Layer 2 of a small transformer language model trained on English Wikipedia (8 layers, counted from 0, width 64).
A neuron adds its activation times its output weights to the MLP's output. To switch it off is to set its activation to zero at one token and run the rest of the model.

Output weights of the MLP neurons that the questions are about. A number n stands for n times 0.0095.
n3: -5 35 -48 25 -3 18 42 -13 8 -2 19 -32 -34 -38 13 -1 38 -17 7 49 -25 -15 24 4 -5 32 18 -25 -8 -37 -6 -3 -48 -1 5 11 11 18 -44 10 5 10 -3 -1 -6 -32 17 11 25 17 -14 2 28 1 35 28 -18 -6 -20 -18 17 12 -12 -28
n7: 16 -32 15 -27 -11 -37 -16 35 12 -23 12 22 0 -19 16 -47 0 -28 -17 -43 34 -9 23 -5 1 3 -10 16 -51 61 52 -15 49 -13 42 32 16 0 -11 -4 39 -21 -6 -24 26 45 24 -43 -22 22 -34 -42 -14 -40 -30 22 28 -23 28 36 -23 -8 3 1
n9: -10 -26 11 11 -50 -20 -12 -27 -11 -16 9 2 40 -19 23 -11 -15 30 64 57 -18 28 15 -9 47 -1 -11 -28 -7 20 -13 75 -8 36 -27 -10 -20 -56 5 41 19 12 46 -70 23 -68 5 -58 -38 31 23 15 -27 14 -6 -24 -22 -20 53 39 14 17 -29 -27
n24: 3 -20 -3 -25 5 -27 19 46 5 -3 -16 52 -14 -33 -14 5 35 -25 9 0 -4 6 -23 15 -13 8 -9 22 -27 -8 -24 2 17 -8 -6 18 25 17 3 -25 23 -29 30 -23 -1 7 -18 33 -37 15 -5 17 36 -8 51 -9 -38 -5 2 -16 0 5 -20 -14
n41: 73 -26 -19 19 26 18 38 9 -33 -11 5 7 -64 45 -11 -16 26 28 66 -42 -14 9 -51 22 -29 13 -13 -21 -4 -4 -6 -57 -4 84 35 17 10 -57 16 -9 -10 3 -2 -73 -10 21 48 1 -11 -8 14 34 -45 6 12 26 -2 -23 -26 -25 -1 6 -51 32
n47: 8 22 -76 1 26 26 -4 -7 -7 -4 2 16 1 12 -12 -4 25 0 14 -13 26 -12 -2 22 -29 -9 41 -16 38 43 -9 -24 17 8 -28 14 -4 50 -27 -53 -14 2 5 1 45 -27 -9 -10 31 30 -2 15 -45 3 10 -12 -10 -10 -18 -22 24 -11 -42 -3
n67: 15 -44 21 -6 -46 8 -21 10 -21 -62 -31 -1 -25 -23 -7 49 9 -36 -12 7 28 23 -33 22 53 -28 -37 20 5 10 49 5 -42 -71 17 34 40 -33 -8 -10 15 56 -7 7 -16 26 -1 -1 -5 5 -42 -52 15 18 -14 12 25 13 28 38 20 8 54 -27
n71: 4 29 6 -22 18 -16 -16 4 36 39 0 -26 -27 2 23 12 6 -14 15 -5 0 -5 -1 -6 -3 -32 -35 -36 -4 -6 -8 -2 -55 -24 -6 -2 30 -7 14 23 1 15 -1 -17 29 -54 21 -4 11 -9 -23 -12 79 65 -4 4 2 -29 0 18 -15 -9 -8 26
n166: -14 7 12 18 -2 31 -44 -17 3 -23 8 -29 -15 6 9 -46 -14 -14 4 -17 -5 -8 5 17 6 35 -5 48 15 69 37 23 -16 -21 -9 23 20 -5 -21 -53 -38 8 -19 28 -37 -18 4 3 -27 29 -14 20 0 30 -4 -23 -7 22 -38 -22 22 11 41 17
n173: 24 -41 48 4 3 18 0 5 -4 34 10 -36 10 7 3 -23 47 -8 26 3 -26 26 -22 30 -2 -19 14 5 -15 30 19 -18 -7 -10 -20 -23 -56 -8 -4 29 -13 29 -2 10 -30 13 -44 -60 -2 -12 23 10 14 6 23 3 -17 0 43 11 -9 -27 13 -22
n180: -17 -23 26 -46 -17 -3 17 40 -3 11 -37 39 -30 -10 1 -6 14 -38 8 26 25 -52 -20 -25 9 -55 12 25 -12 17 -27 5 -24 -16 -14 14 -39 4 8 7 14 5 36 -24 81 -45 14 23 -27 7 11 3 0 11 -11 25 14 20 -26 28 -15 3 35 21
n185: 16 31 -17 54 -30 37 5 -9 5 1 59 7 6 17 2 -19 7 -9 -21 -11 8 10 7 18 -61 -38 54 19 5 20 -81 12 10 44 34 -16 -37 11 -61 -9 -48 1 -4 -12 -42 -14 45 -3 20 41 33 54 -27 -49 13 -2 6 -28 -35 -35 -22 -7 26 -5
n201: 15 -13 -16 -14 55 15 45 -16 27 33 -29 -21 23 15 -32 17 -30 -15 19 16 -14 -27 -21 -16 -43 0 -11 -6 4 19 -80 35 -16 9 -8 -3 -18 -15 -3 -12 31 -40 10 24 12 15 -50 -31 -22 18 23 -15 -52 -3 17 52 35 15 55 5 -4 20 8 23
n231: 32 -27 -30 55 -9 30 39 5 25 -1 -10 -19 -28 -21 4 0 15 -10 -27 -76 10 15 19 6 27 11 15 -58 8 -94 52 -19 -12 -7 65 1 17 47 24 29 -24 11 -43 30 -39 8 7 20 43 -7 -3 -71 -12 46 11 -7 -23 -1 -23 -14 -12 1 -2 -5
n237: 21 -17 20 37 33 9 -10 13 11 -82 13 -18 -58 -45 3 -25 16 20 37 70 -25 -12 -2 25 3 26 -20 17 10 -57 20 -32 26 -34 -15 -26 -5 -12 49 -7 -24 3 13 13 -56 19 14 2 16 -28 36 16 0 9 23 9 -25 -55 53 3 44 -46 15 -34
n253: -14 11 46 -4 -2 15 3 13 -44 44 14 4 35 -21 17 28 -43 54 -48 24 28 -67 -1 10 -24 -46 -45 -20 -12 53 -9 41 -29 -49 8 -43 -20 7 -2 -21 36 1 -37 17 15 24 -19 19 15 37 27 -36 -65 -22 -39 -8 -16 49 -23 4 -5 42 26 42

Each question names a token from some text and the token that comes next. It shows the activations a of the neurons there, in the order above. A number n stands for n times 0.0085.

Then comes g, the gradient of the next token's log-probability with respect to the MLP's output, scaled to length 1. A neuron's effect is roughly proportional to its activation times (output weights . g). A number n stands for n times 0.0055.

" bus", then " line"
a: -20 -16 -11 -17 28 -3 -20 -14 -20 -15 -5 -13 -18 -20 -13 -18
g: 7 35 15 -12 -24 -4 -20 -4 -41 -4 -19 -34 -23 -16 24 22 28 23 -43 -29 29 -33 1 14 44 3 40 9 -16 -8 -22 -8 -26 -1 14 -6 47 1 27 23 3 -1 -18 -1 -40 -2 5 2 -42 -11 22 7 22 -22 18 57 0 11 -15 26 -9 -7 -4 -12
Switching off which neuron hurts the next token most? n201

"aro", then " who"
a: -11 13 -8 -20 -19 -14 52 -18 -16 75 -19 -17 -1 -17 20 -17
g: 27 -13 -21 5 2 -14 -3 -30 3 30 -28 -21 2 19 8 21 20 8 11 22 46 -18 -14 43 -28 -20 -29 7 -5 -23 -18 -11 -31 -33 9 24 -8 27 12 -9 15 5 -20 -22 -48 -47 5 12 -9 -1 -13 -50 33 11 -2 37 13 43 36 10 -3 -7 24 10
Switching off which neuron hurts the next token most? n67

" film", then " critic"
a: -2 -14 -14 -20 -15 -8 -13 25 -13 55 2 -17 -20 -14 24 -18
g: -16 -9 -8 -19 -8 0 1 25 -14 29 27 -35 31 32 -4 19 1 1 4 1 -13 24 13 14 -51 10 40 -18 -11 -44 62 -10 10 3 -22 21 -12 13 16 0 -20 0 -43 -21 -2 -23 -24 -8 29 -34 10 2 -12 25 -42 -35 22 35 -1 26 -8 24 -2 -1
Switching off which neuron hurts the next token most? n173

"ed", then " by"
a: -8 -20 27 -16 -19 -19 -6 -20 -6 -18 -13 -7 -19 -6 27 -3
g: 18 -3 1 -26 -43 -30 16 -5 26 39 37 0 4 -10 0 25 -12 -10 -3 2 -18 -35 -17 -2 -1 16 -7 -8 -18 -9 -32 6 6 15 -31 1 37 -30 32 5 3 20 -21 -18 -22 28 3 -50 8 18 48 23 24 29 7 -2 -1 39 39 -45 4 -24 -19 -26
Switching off which neuron hurts the next token most? n9

"y", then "."
a: -9 3 -17 -19 1 -11 40 -10 -18 -16 -20 -2 -16 -16 63 -19
g: -32 -1 -35 -76 -12 -32 17 28 7 40 -16 25 -24 -9 8 23 8 -7 33 44 16 7 -25 -10 -1 34 -18 -2 21 -4 -37 6 -8 10 26 24 6 20 19 -18 3 11 28 -18 -7 -2 15 19 -19 3 -22 26 9 -47 3 -10 -11 36 -37 -14 0 -1 -8 -9
Which neuron, switched off, raises the next token's probability most? n237

" were", then " only"
a: -1 -11 -18 -17 -15 59 -18 25 -13 -2 -6 -10 -7 -20 -8 -19
g: 26 -10 -1 2 7 -31 16 -45 -15 -1 -16 -28 -8 -21 24 15 -7 12 56 -18 21 -8 -5 -12 -13 23 11 11 1 14 -11 -11 31 -37 -41 -23 -24 39 13 -37 22 11 -24 17 -29 -42 -19 11 -6 -24 4 55 29 1 15 31 -7 -3 1 39 11 8 13 -12
Switching off which neuron hurts the next token most? n47

" to", then " give"
a: -10 -18 3 -18 -17 -20 -20 -10 -19 -19 -20 -8 -18 -19 -15 10
g: 12 -3 4 12 -8 32 -9 -8 -13 -26 37 19 1 10 -19 27 -45 49 8 0 43 49 -15 -6 1 6 -17 -4 -5 9 -17 12 41 -10 13 1 -5 35 9 -35 -16 -24 7 5 -8 -57 9 -5 8 -18 0 -16 19 -9 -7 1 -16 5 -44 -47 52 -24 0 0
Which neuron, switched off, raises the next token's probability most? n47

" Best", then " Short"
a: -19 7 -19 -18 -17 -10 32 -20 -15 -13 -20 -11 -20 -13 43 -14
g: -5 -39 39 -49 -11 3 14 -11 -1 6 27 54 41 12 -9 -21 5 6 -22 -35 -6 -2 -8 37 -8 34 -1 6 -26 -1 -13 -16 2 2 -28 -18 17 -21 4 39 -22 4 -13 5 7 36 -15 -21 44 37 7 -3 -29 19 -25 -12 16 -34 -28 -24 20 -5 19 20
Switching off which neuron hurts the next token most? n3

" won", then " the"
a: -20 3 23 -20 -15 -19 9 23 18 -13 -20 -16 -4 -20 -15 -18
g: -18 15 19 -5 32 -14 -19 1 29 30 -22 -46 12 1 2 17 -10 -28 -31 2 29 42 -6 29 -47 -9 25 -6 38 2 18 -2 -31 6 -4 14 -44 18 -48 3 -21 -4 20 -2 25 -17 -53 -13 11 10 -13 25 -21 -15 -28 32 -12 26 0 13 -1 8 18 19
Switching off which neuron hurts the next token most? n237

" had", then " been"
a: -5 -10 52 -20 -20 51 -10 -19 -11 -20 -19 -8 -18 -17 -18 -8
g: 6 11 -4 -25 -9 -14 7 25 5 -8 39 28 -15 7 -16 -22 6 -3 -1 -8 -12 25 -13 -6 29 5 -2 6 8 12 24 0 39 9 39 -22 53 5 -12 -33 -11 7 -34 9 2 -52 9 -50 -15 29 16 -25 -16 -53 -13 7 30 -12 -4 -40 46 -6 25 -14
Switching off which neuron hurts the next token most? n47

"alo", then " Na"
a: -17 -18 -7 -19 7 -10 6 -19 -8 -17 -20 -1 -17 -15 2 -12
g: 33 -5 24 -8 9 0 -6 -33 1 37 3 11 15 -1 33 36 -37 -12 6 42 -1 -7 -18 58 -18 -19 -25 -5 18 -16 -36 -44 -25 14 -16 -36 -12 -6 -8 -13 42 -4 19 43 -18 3 -17 14 -15 15 -20 4 -10 42 1 1 -22 24 -5 28 -23 -30 -11 5
Which neuron, switched off, raises the next token's probability most? n201

" ", then "18"
a: -20 -17 -20 -19 -17 -20 19 -18 -15 -20 -3 -9 0 -18 -16 -20
g: 12 -14 -8 9 -8 5 21 -18 -37 -12 5 38 -3 -30 -61 -29 -17 6 14 -6 2 -5 19 1 41 18 -10 42 62 -4 -17 63 -26 6 -17 -4 24 6 0 11 -20 -18 30 -21 -23 -7 -26 -17 -29 7 -4 10 -5 25 -16 15 -19 28 -18 36 8 -5 -3 -4
Which neuron, switched off, raises the next token's probability most? n9

" short", then " fiction"
a: -15 -20 -13 -6 18 -7 -9 -9 -19 -16 -2 -10 -20 -20 -18 -17
g: -14 11 26 -27 -12 5 -25 6 24 -2 22 -25 14 19 -18 30 2 17 -11 -2 5 -3 -39 41 -4 -9 -58 4 -15 -23 -5 -3 -7 -32 32 -29 -12 -17 9 10 6 -38 15 -4 -30 5 1 15 19 22 23 -5 9 9 -44 -25 41 24 46 -22 27 23 -36 33
Switching off which neuron hurts the next token most? n3

" where", then " his"
a: -5 -19 -16 19 -3 -6 -12 -14 -20 -17 -9 -10 -8 -5 9 -7
g: 19 -19 -1 -15 2 -26 22 -9 35 29 20 -22 -36 11 13 0 4 -18 -20 23 -12 9 -23 -1 5 -23 -8 -3 31 -19 -11 0 -27 8 20 -3 -45 8 0 44 -11 20 -14 -5 28 -14 -27 -54 11 52 -4 -7 -17 -18 -16 6 29 65 29 -29 -5 10 -17 29
Switching off which neuron hurts the next token most? n166

" b", then "agg"
a: -18 -8 9 -12 15 -13 -19 -5 -18 -14 -15 -14 -14 -18 -9 -19
g: 40 -11 4 12 20 20 29 -31 3 -9 4 -10 -5 -39 17 -32 5 35 5 3 27 6 0 -5 24 -1 18 -1 12 -15 4 7 32 -24 -4 -15 -9 -6 14 27 -26 1 -44 33 30 -6 -32 24 3 29 -8 6 -22 16 -72 25 5 -32 -55 14 -10 -21 13 -22
Switching off which neuron hurts the next token most? n24

",", then " which"
a: -10 -17 -16 -20 7 -15 10 8 -20 -14 -5 -16 -19 -20 -20 -19
g: -20 -12 -17 -7 -15 -21 7 -11 50 9 -15 14 2 -3 -15 41 -5 30 5 -5 -13 19 15 -25 -12 4 -31 14 -28 6 14 -9 -33 16 -12 32 -3 -10 7 -34 -24 -16 -31 -10 -9 -2 48 -5 -38 -15 -9 5 33 32 46 45 31 -32 -36 10 -22 19 17 32
Switching off which neuron hurts the next token most? n253

" a", then " security"
a: -10 -19 -20 -18 18 -6 -12 -16 -13 -11 -15 -17 -3 -10 18 -12
g: 26 10 46 15 12 -17 10 -1 7 44 -12 7 0 8 -21 19 4 9 22 -17 -3 -10 -24 3 -45 28 -32 -67 17 -2 22 14 -30 -50 -26 13 10 30 -18 6 6 -23 30 34 -44 -13 -13 24 2 -8 15 3 -6 -6 -25 -11 10 -17 29 36 -12 2 -26 8
Switching off which neuron hurts the next token most? n185

" the", then " S"
a: -17 -20 -19 -17 -14 -14 -15 -20 -12 -18 -20 -16 -13 -20 7 -15
g: 9 7 31 -9 30 12 -6 -30 -11 -23 -19 12 6 -11 -22 55 -28 -30 -39 -28 2 -11 -2 13 11 35 -41 -44 35 -28 -3 2 -16 4 -17 6 19 -4 13 -22 22 3 14 -7 36 35 9 -19 -7 24 -7 16 -34 34 -6 16 -26 49 10 23 -14 -32 6 -4
Switching off which neuron hurts the next token most? n185

"unt", then " B"
a: -20 -13 -20 4 26 -5 -7 -20 -20 -20 -20 9 -18 -17 32 -15
g: 19 -9 14 24 8 27 -52 -43 -32 0 11 -5 13 2 8 39 -46 -5 -24 8 -23 -24 -15 49 17 -3 -3 -9 22 -14 -32 3 -5 9 -26 5 -13 0 -8 -26 33 13 6 17 4 40 -29 15 -4 7 -7 15 -24 52 2 11 -1 44 -32 33 -14 -22 -2 -22
Switching off which neuron hurts the next token most? n7

" and", then " goes"
a: -12 -18 -18 -7 -15 -11 -16 -6 -18 -20 -15 30 -20 -17 -7 -18
g: 9 3 3 -15 -22 -12 38 -9 -29 -4 17 44 -2 -36 -1 5 13 23 27 -6 29 20 7 -52 -1 39 39 18 -1 16 16 -21 21 -6 9 -13 11 17 -37 -31 -13 -16 20 12 -18 -35 13 25 -29 -24 -24 -30 0 1 -16 15 -4 -17 -11 -6 46 -50 34 5
Switching off which neuron hurts the next token most? n201

" in", then " poetry"
a: -5 -15 58 -19 -10 -6 -12 -16 -8 -20 -13 -2 -5 -18 -6 0
g: 18 -27 5 -26 6 -21 -17 19 41 6 47 48 -10 21 31 4 11 18 13 16 -29 13 37 10 -26 14 -15 16 -37 -28 0 -4 17 19 5 -52 -13 10 18 -6 13 -13 -59 21 20 -52 -35 -15 -4 17 -15 3 -23 -4 -16 -10 17 9 11 -2 15 -17 -12 -1
Which two neurons, each switched off alone, lower its probability most, in order? n9, n67

" of", then " "
a: -12 -17 19 -15 -19 -15 -9 -10 -19 -19 -19 -14 -20 -8 14 -16
g: -16 0 15 14 -30 19 5 -25 -4 30 1 -21 18 27 -20 11 31 -36 -26 19 38 -8 -32 -6 39 -42 2 8 19 -9 -25 28 -8 28 2 -13 22 -2 10 -12 -21 -9 -12 -17 23 33 43 -16 40 6 43 -6 -32 -12 35 -2 -1 -21 -34 -20 -25 -13 0 -36
Which neuron, switched off, raises the next token's probability most? n185

"ka", then "-P"
a: -18 28 -15 -12 -11 -7 50 -18 -20 -19 -19 -19 -20 -14 27 -17
g: 3 13 19 52 40 17 -8 40 12 4 5 7 26 -17 -43 -13 -6 -1 -9 -3 -40 1 7 8 29 3 -14 -30 62 1 30 10 10 36 10 -27 -9 -12 -33 6 -38 -19 -13 -7 -26 44 -29 -8 -23 6 -3 -33 -20 8 -34 -21 23 -15 -2 7 -14 23 7 1
Switching off which neuron hurts the next token most? n180

" world", then ","
a: -4 -14 -19 94 -14 -16 -13 -20 -19 -17 -20 77 -20 -18 -5 -20
g: -14 16 30 6 -18 31 26 19 -11 -22 2 25 -40 22 14 3 -33 -20 -13 50 -17 -7 5 -19 10 10 -19 38 23 -7 -41 -12 -3 5 6 4 -13 37 -18 -47 30 11 49 -13 -9 36 -1 -17 -24 13 -32 20 12 -2 -2 -45 6 11 22 -37 10 -22 -21 -1
Switching off which neuron hurts the next token most? n24

".\n\n", then "=="
a: -8 -15 -19 -20 36 -11 -20 25 -14 -9 -9 -14 -20 -16 -16 -20
g: -7 -12 40 -2 4 -5 2 -13 20 -8 32 20 -50 -23 -14 -15 14 2 38 22 15 10 -41 33 4 -4 9 -24 38 -20 37 -22 2 3 40 -28 34 19 15 -37 -45 -15 -13 33 11 -52 17 -12 -38 -7 -14 -5 -21 -12 2 10 5 11 -20 -3 14 28 4 -6
Which two neurons, each switched off alone, lower its probability most, in order? n41, n201

" La", then "ak"
a: -18 41 -19 -14 -9 -9 33 -20 -19 -15 -15 -18 -14 -20 23 -17
g: -40 -3 -17 -2 -4 13 36 -13 -9 -43 -19 25 42 -17 -31 -40 36 -17 17 -30 10 39 24 -40 8 34 9 7 -31 54 26 20 -12 -2 6 -1 5 6 -7 -11 -20 31 0 -27 49 -38 13 0 -2 22 -17 21 -2 -18 0 -4 -7 -4 16 -9 -12 -17 3 -9
Which two neurons, each switched off alone, lower its probability most, in order? n7, n253

" B", then "IS"
a: -17 -10 -20 -6 -20 -6 21 -18 -13 -15 -12 -12 -20 -16 5 -14
g: -6 0 21 3 -27 23 -14 8 -12 53 7 6 26 24 -3 12 9 -9 9 4 -41 3 -14 10 -12 -40 -21 -51 28 -19 -10 -34 43 0 -20 -13 16 16 23 -12 -5 -22 -15 4 -40 10 -23 -19 23 -9 24 -26 28 -17 5 26 42 -8 -29 14 33 -2 43 -25
Switching off which neuron hurts the next token most? n9

" past", then " Diet"
a: -14 -12 11 -2 -19 8 2 -20 -16 -20 -19 9 -12 -20 3 -20
g: -1 13 -5 7 12 11 -53 -22 -18 8 3 -72 -8 11 4 30 -5 -32 -3 12 -10 -5 43 22 28 -21 -6 -10 -5 -2 7 -26 -4 22 33 -22 -44 -19 -15 -23 21 -15 0 24 -7 13 -24 11 -11 -12 -26 12 -22 29 8 14 1 48 32 50 13 -1 -21 22
Switching off which neuron hurts the next token most? n180

" jud", then "ged"
a: -14 -14 63 -8 5 -13 -19 -12 -17 -19 24 -14 -19 -20 5 -18
g: -26 19 -22 39 -16 -25 -32 8 10 -24 3 0 -17 4 22 10 -2 20 40 -18 -6 -33 16 -34 -41 -17 23 -20 6 35 9 -38 -44 -10 -7 25 -22 -1 27 34 8 16 -18 34 -26 -8 -26 5 23 -8 -21 -12 31 -17 19 39 -25 21 17 22 17 31 -16 0
Switching off which neuron hurts the next token most? n185

" Ab", then "h"
a: -9 -20 -18 -16 -6 -10 -6 -17 -9 -20 -18 14 -20 -19 19 -19
g: -24 -17 44 26 27 -36 2 10 -6 31 35 18 8 4 -35 10 -2 5 -18 19 15 17 -20 13 -19 2 -24 1 69 21 13 8 -28 17 -23 16 -22 -5 -19 -27 -32 1 32 0 -35 -13 -41 -32 2 24 3 -1 -33 20 34 -5 0 24 -24 -8 -23 18 -22 4
Which two neurons, each switched off alone, lower its probability most, in order? n7, n231

" The", then " event"
a: -9 42 -20 -8 5 -4 34 -19 -12 -15 -4 -20 -12 -16 -4 -15
g: -40 -15 4 5 -9 -12 33 14 10 11 -6 0 1 22 -3 11 -26 -29 -4 9 9 29 -12 -7 16 1 32 -4 -62 28 -3 -11 0 6 49 -15 25 6 -33 -3 4 8 18 -17 29 -59 44 -12 42 -17 11 5 18 -29 -10 -46 -17 12 18 -42 20 -2 -2 -2
Which neuron, switched off, raises the next token's probability most? n185

" talk", then " of"
a: -8 -16 -20 -16 -14 -16 -18 -20 -20 -20 2 21 -17 -18 -2 -17
g: -8 7 -17 2 -16 20 0 3 38 4 -28 -15 18 -24 -8 -8 18 -67 -9 3 -23 -12 11 55 21 -4 50 -7 4 -30 9 15 -5 16 -17 -5 31 14 -4 -33 -20 -18 27 -37 7 -6 47 -8 -7 -17 -1 13 -14 -29 25 -24 33 19 24 26 -35 -2 22 -23
Switching off which neuron hurts the next token most? n253

"uba", then "hn"
a: -9 -6 -8 -10 -9 -14 11 -19 -20 -19 -19 -1 -20 -7 10 -19
g: -9 -22 7 8 -21 12 21 13 -11 -47 27 -20 28 22 6 -34 27 9 0 -9 -2 16 -6 -21 16 -6 -21 3 -26 32 36 17 -21 5 -63 12 -13 36 39 -40 -17 42 -35 19 3 -28 -13 -11 -4 -2 -29 31 -14 45 9 -8 2 -25 -17 13 10 9 10 14
Switching off which neuron hurts the next token most? n201

" all", then " passenger"
a: -20 -17 -20 -20 7 -4 -10 -14 -19 -19 6 -19 -17 -16 -16 -14
g: 40 -14 7 28 -8 8 -17 -6 -27 1 -7 17 19 -20 -7 -3 -15 20 7 -46 -21 -29 -20 -8 -7 13 2 -37 21 7 -8 45 -28 -19 -31 22 23 -9 -17 51 -13 20 24 48 2 -1 -73 12 23 -8 17 9 0 18 1 9 -8 -25 -25 31 -9 9 22 -7
Switching off which neuron hurts the next token most? n7

"ner", then " to"
a: -14 -17 -18 -20 -19 -16 41 -10 -19 -20 -18 -5 -19 -10 25 -12
g: -12 -49 -32 -57 -23 -54 3 -18 -9 27 -6 16 -4 13 5 1 32 5 -4 25 43 -11 6 -13 -12 -6 -8 1 -9 -12 -11 -29 -3 -12 -2 61 4 16 9 23 3 7 -9 12 -18 -20 -11 17 28 -9 4 -3 17 12 18 49 -22 8 -3 -42 18 12 52 -11
Which two neurons, each switched off alone, lower its probability most, in order? n67, n9

" has", then " a"
a: -2 -18 -1 -20 -20 35 -11 -12 -18 -18 -17 -16 -12 -7 20 -20
g: -5 -24 11 -23 -1 -41 -10 -6 33 23 19 -25 9 15 45 0 18 -17 -28 17 -8 -35 -10 32 -45 1 10 21 15 0 -6 -5 -45 -26 -14 3 -25 -26 25 15 -1 28 13 -10 -30 13 6 -10 -4 -8 56 53 -2 8 11 13 4 11 19 23 -31 11 -49 -9
Which neuron, switched off, raises the next token's probability most? n173

"itation", then " in"
a: -7 -19 -20 -20 -18 -11 11 -20 -20 -20 -15 5 -19 -18 4 -18
g: -10 0 -3 -40 -17 -30 4 -8 38 25 1 35 -39 2 -28 24 8 -35 25 26 4 -1 -23 -1 -8 -3 -26 49 23 -11 -21 -10 16 -3 14 16 -22 27 -30 -32 6 9 27 2 -1 18 -11 16 -26 -24 -8 27 5 -38 5 30 -15 49 37 -49 10 1 0 -5
Which neuron, switched off, raises the next token's probability most? n24

" few", then " hours"
a: -12 -17 -12 -7 58 -5 -10 -19 -18 -11 -20 -14 -15 -18 4 -12
g: -26 0 22 -9 -23 -8 19 26 7 14 28 14 17 -4 -25 -30 34 -2 -59 -7 25 9 -40 -29 -27 0 -4 -12 24 31 16 19 -38 29 14 3 29 -5 -30 14 -34 22 13 23 50 2 16 -28 15 0 18 -19 21 -25 -1 -17 0 -34 -16 -29 -6 -21 27 7
Which neuron, switched off, raises the next token's probability most? n41

" Mall", then "a"
a: -20 -18 -15 -16 -5 -8 -6 -17 -18 -16 -11 2 -19 -15 -15 -15
g: -11 -12 -4 -1 -10 4 -7 -3 0 30 -8 31 -37 20 -30 7 -5 -10 -13 -27 -45 15 28 -5 -27 16 5 5 20 -1 -8 25 11 12 -28 -4 20 -24 15 -9 31 -33 6 -4 4 -20 -25 -54 25 8 -8 -22 22 17 52 -51 25 31 -33 30 47 -6 11 12
Switching off which neuron hurts the next token most? n237

"IS", then "F"
a: -16 18 -19 -18 -20 -18 35 -2 0 -4 -17 -10 -6 -19 -11 -20
g: -2 18 19 22 -29 51 -7 -4 1 -1 3 23 72 28 -17 -9 35 21 15 -13 -20 10 -26 -11 -29 -29 -29 -12 17 28 2 5 -16 -20 -26 6 -13 7 -13 -14 12 15 39 -5 -21 22 -50 -29 -35 -2 -26 3 21 3 49 -1 13 -16 -26 -6 11 -8 -10 4
Switching off which neuron hurts the next token most? n231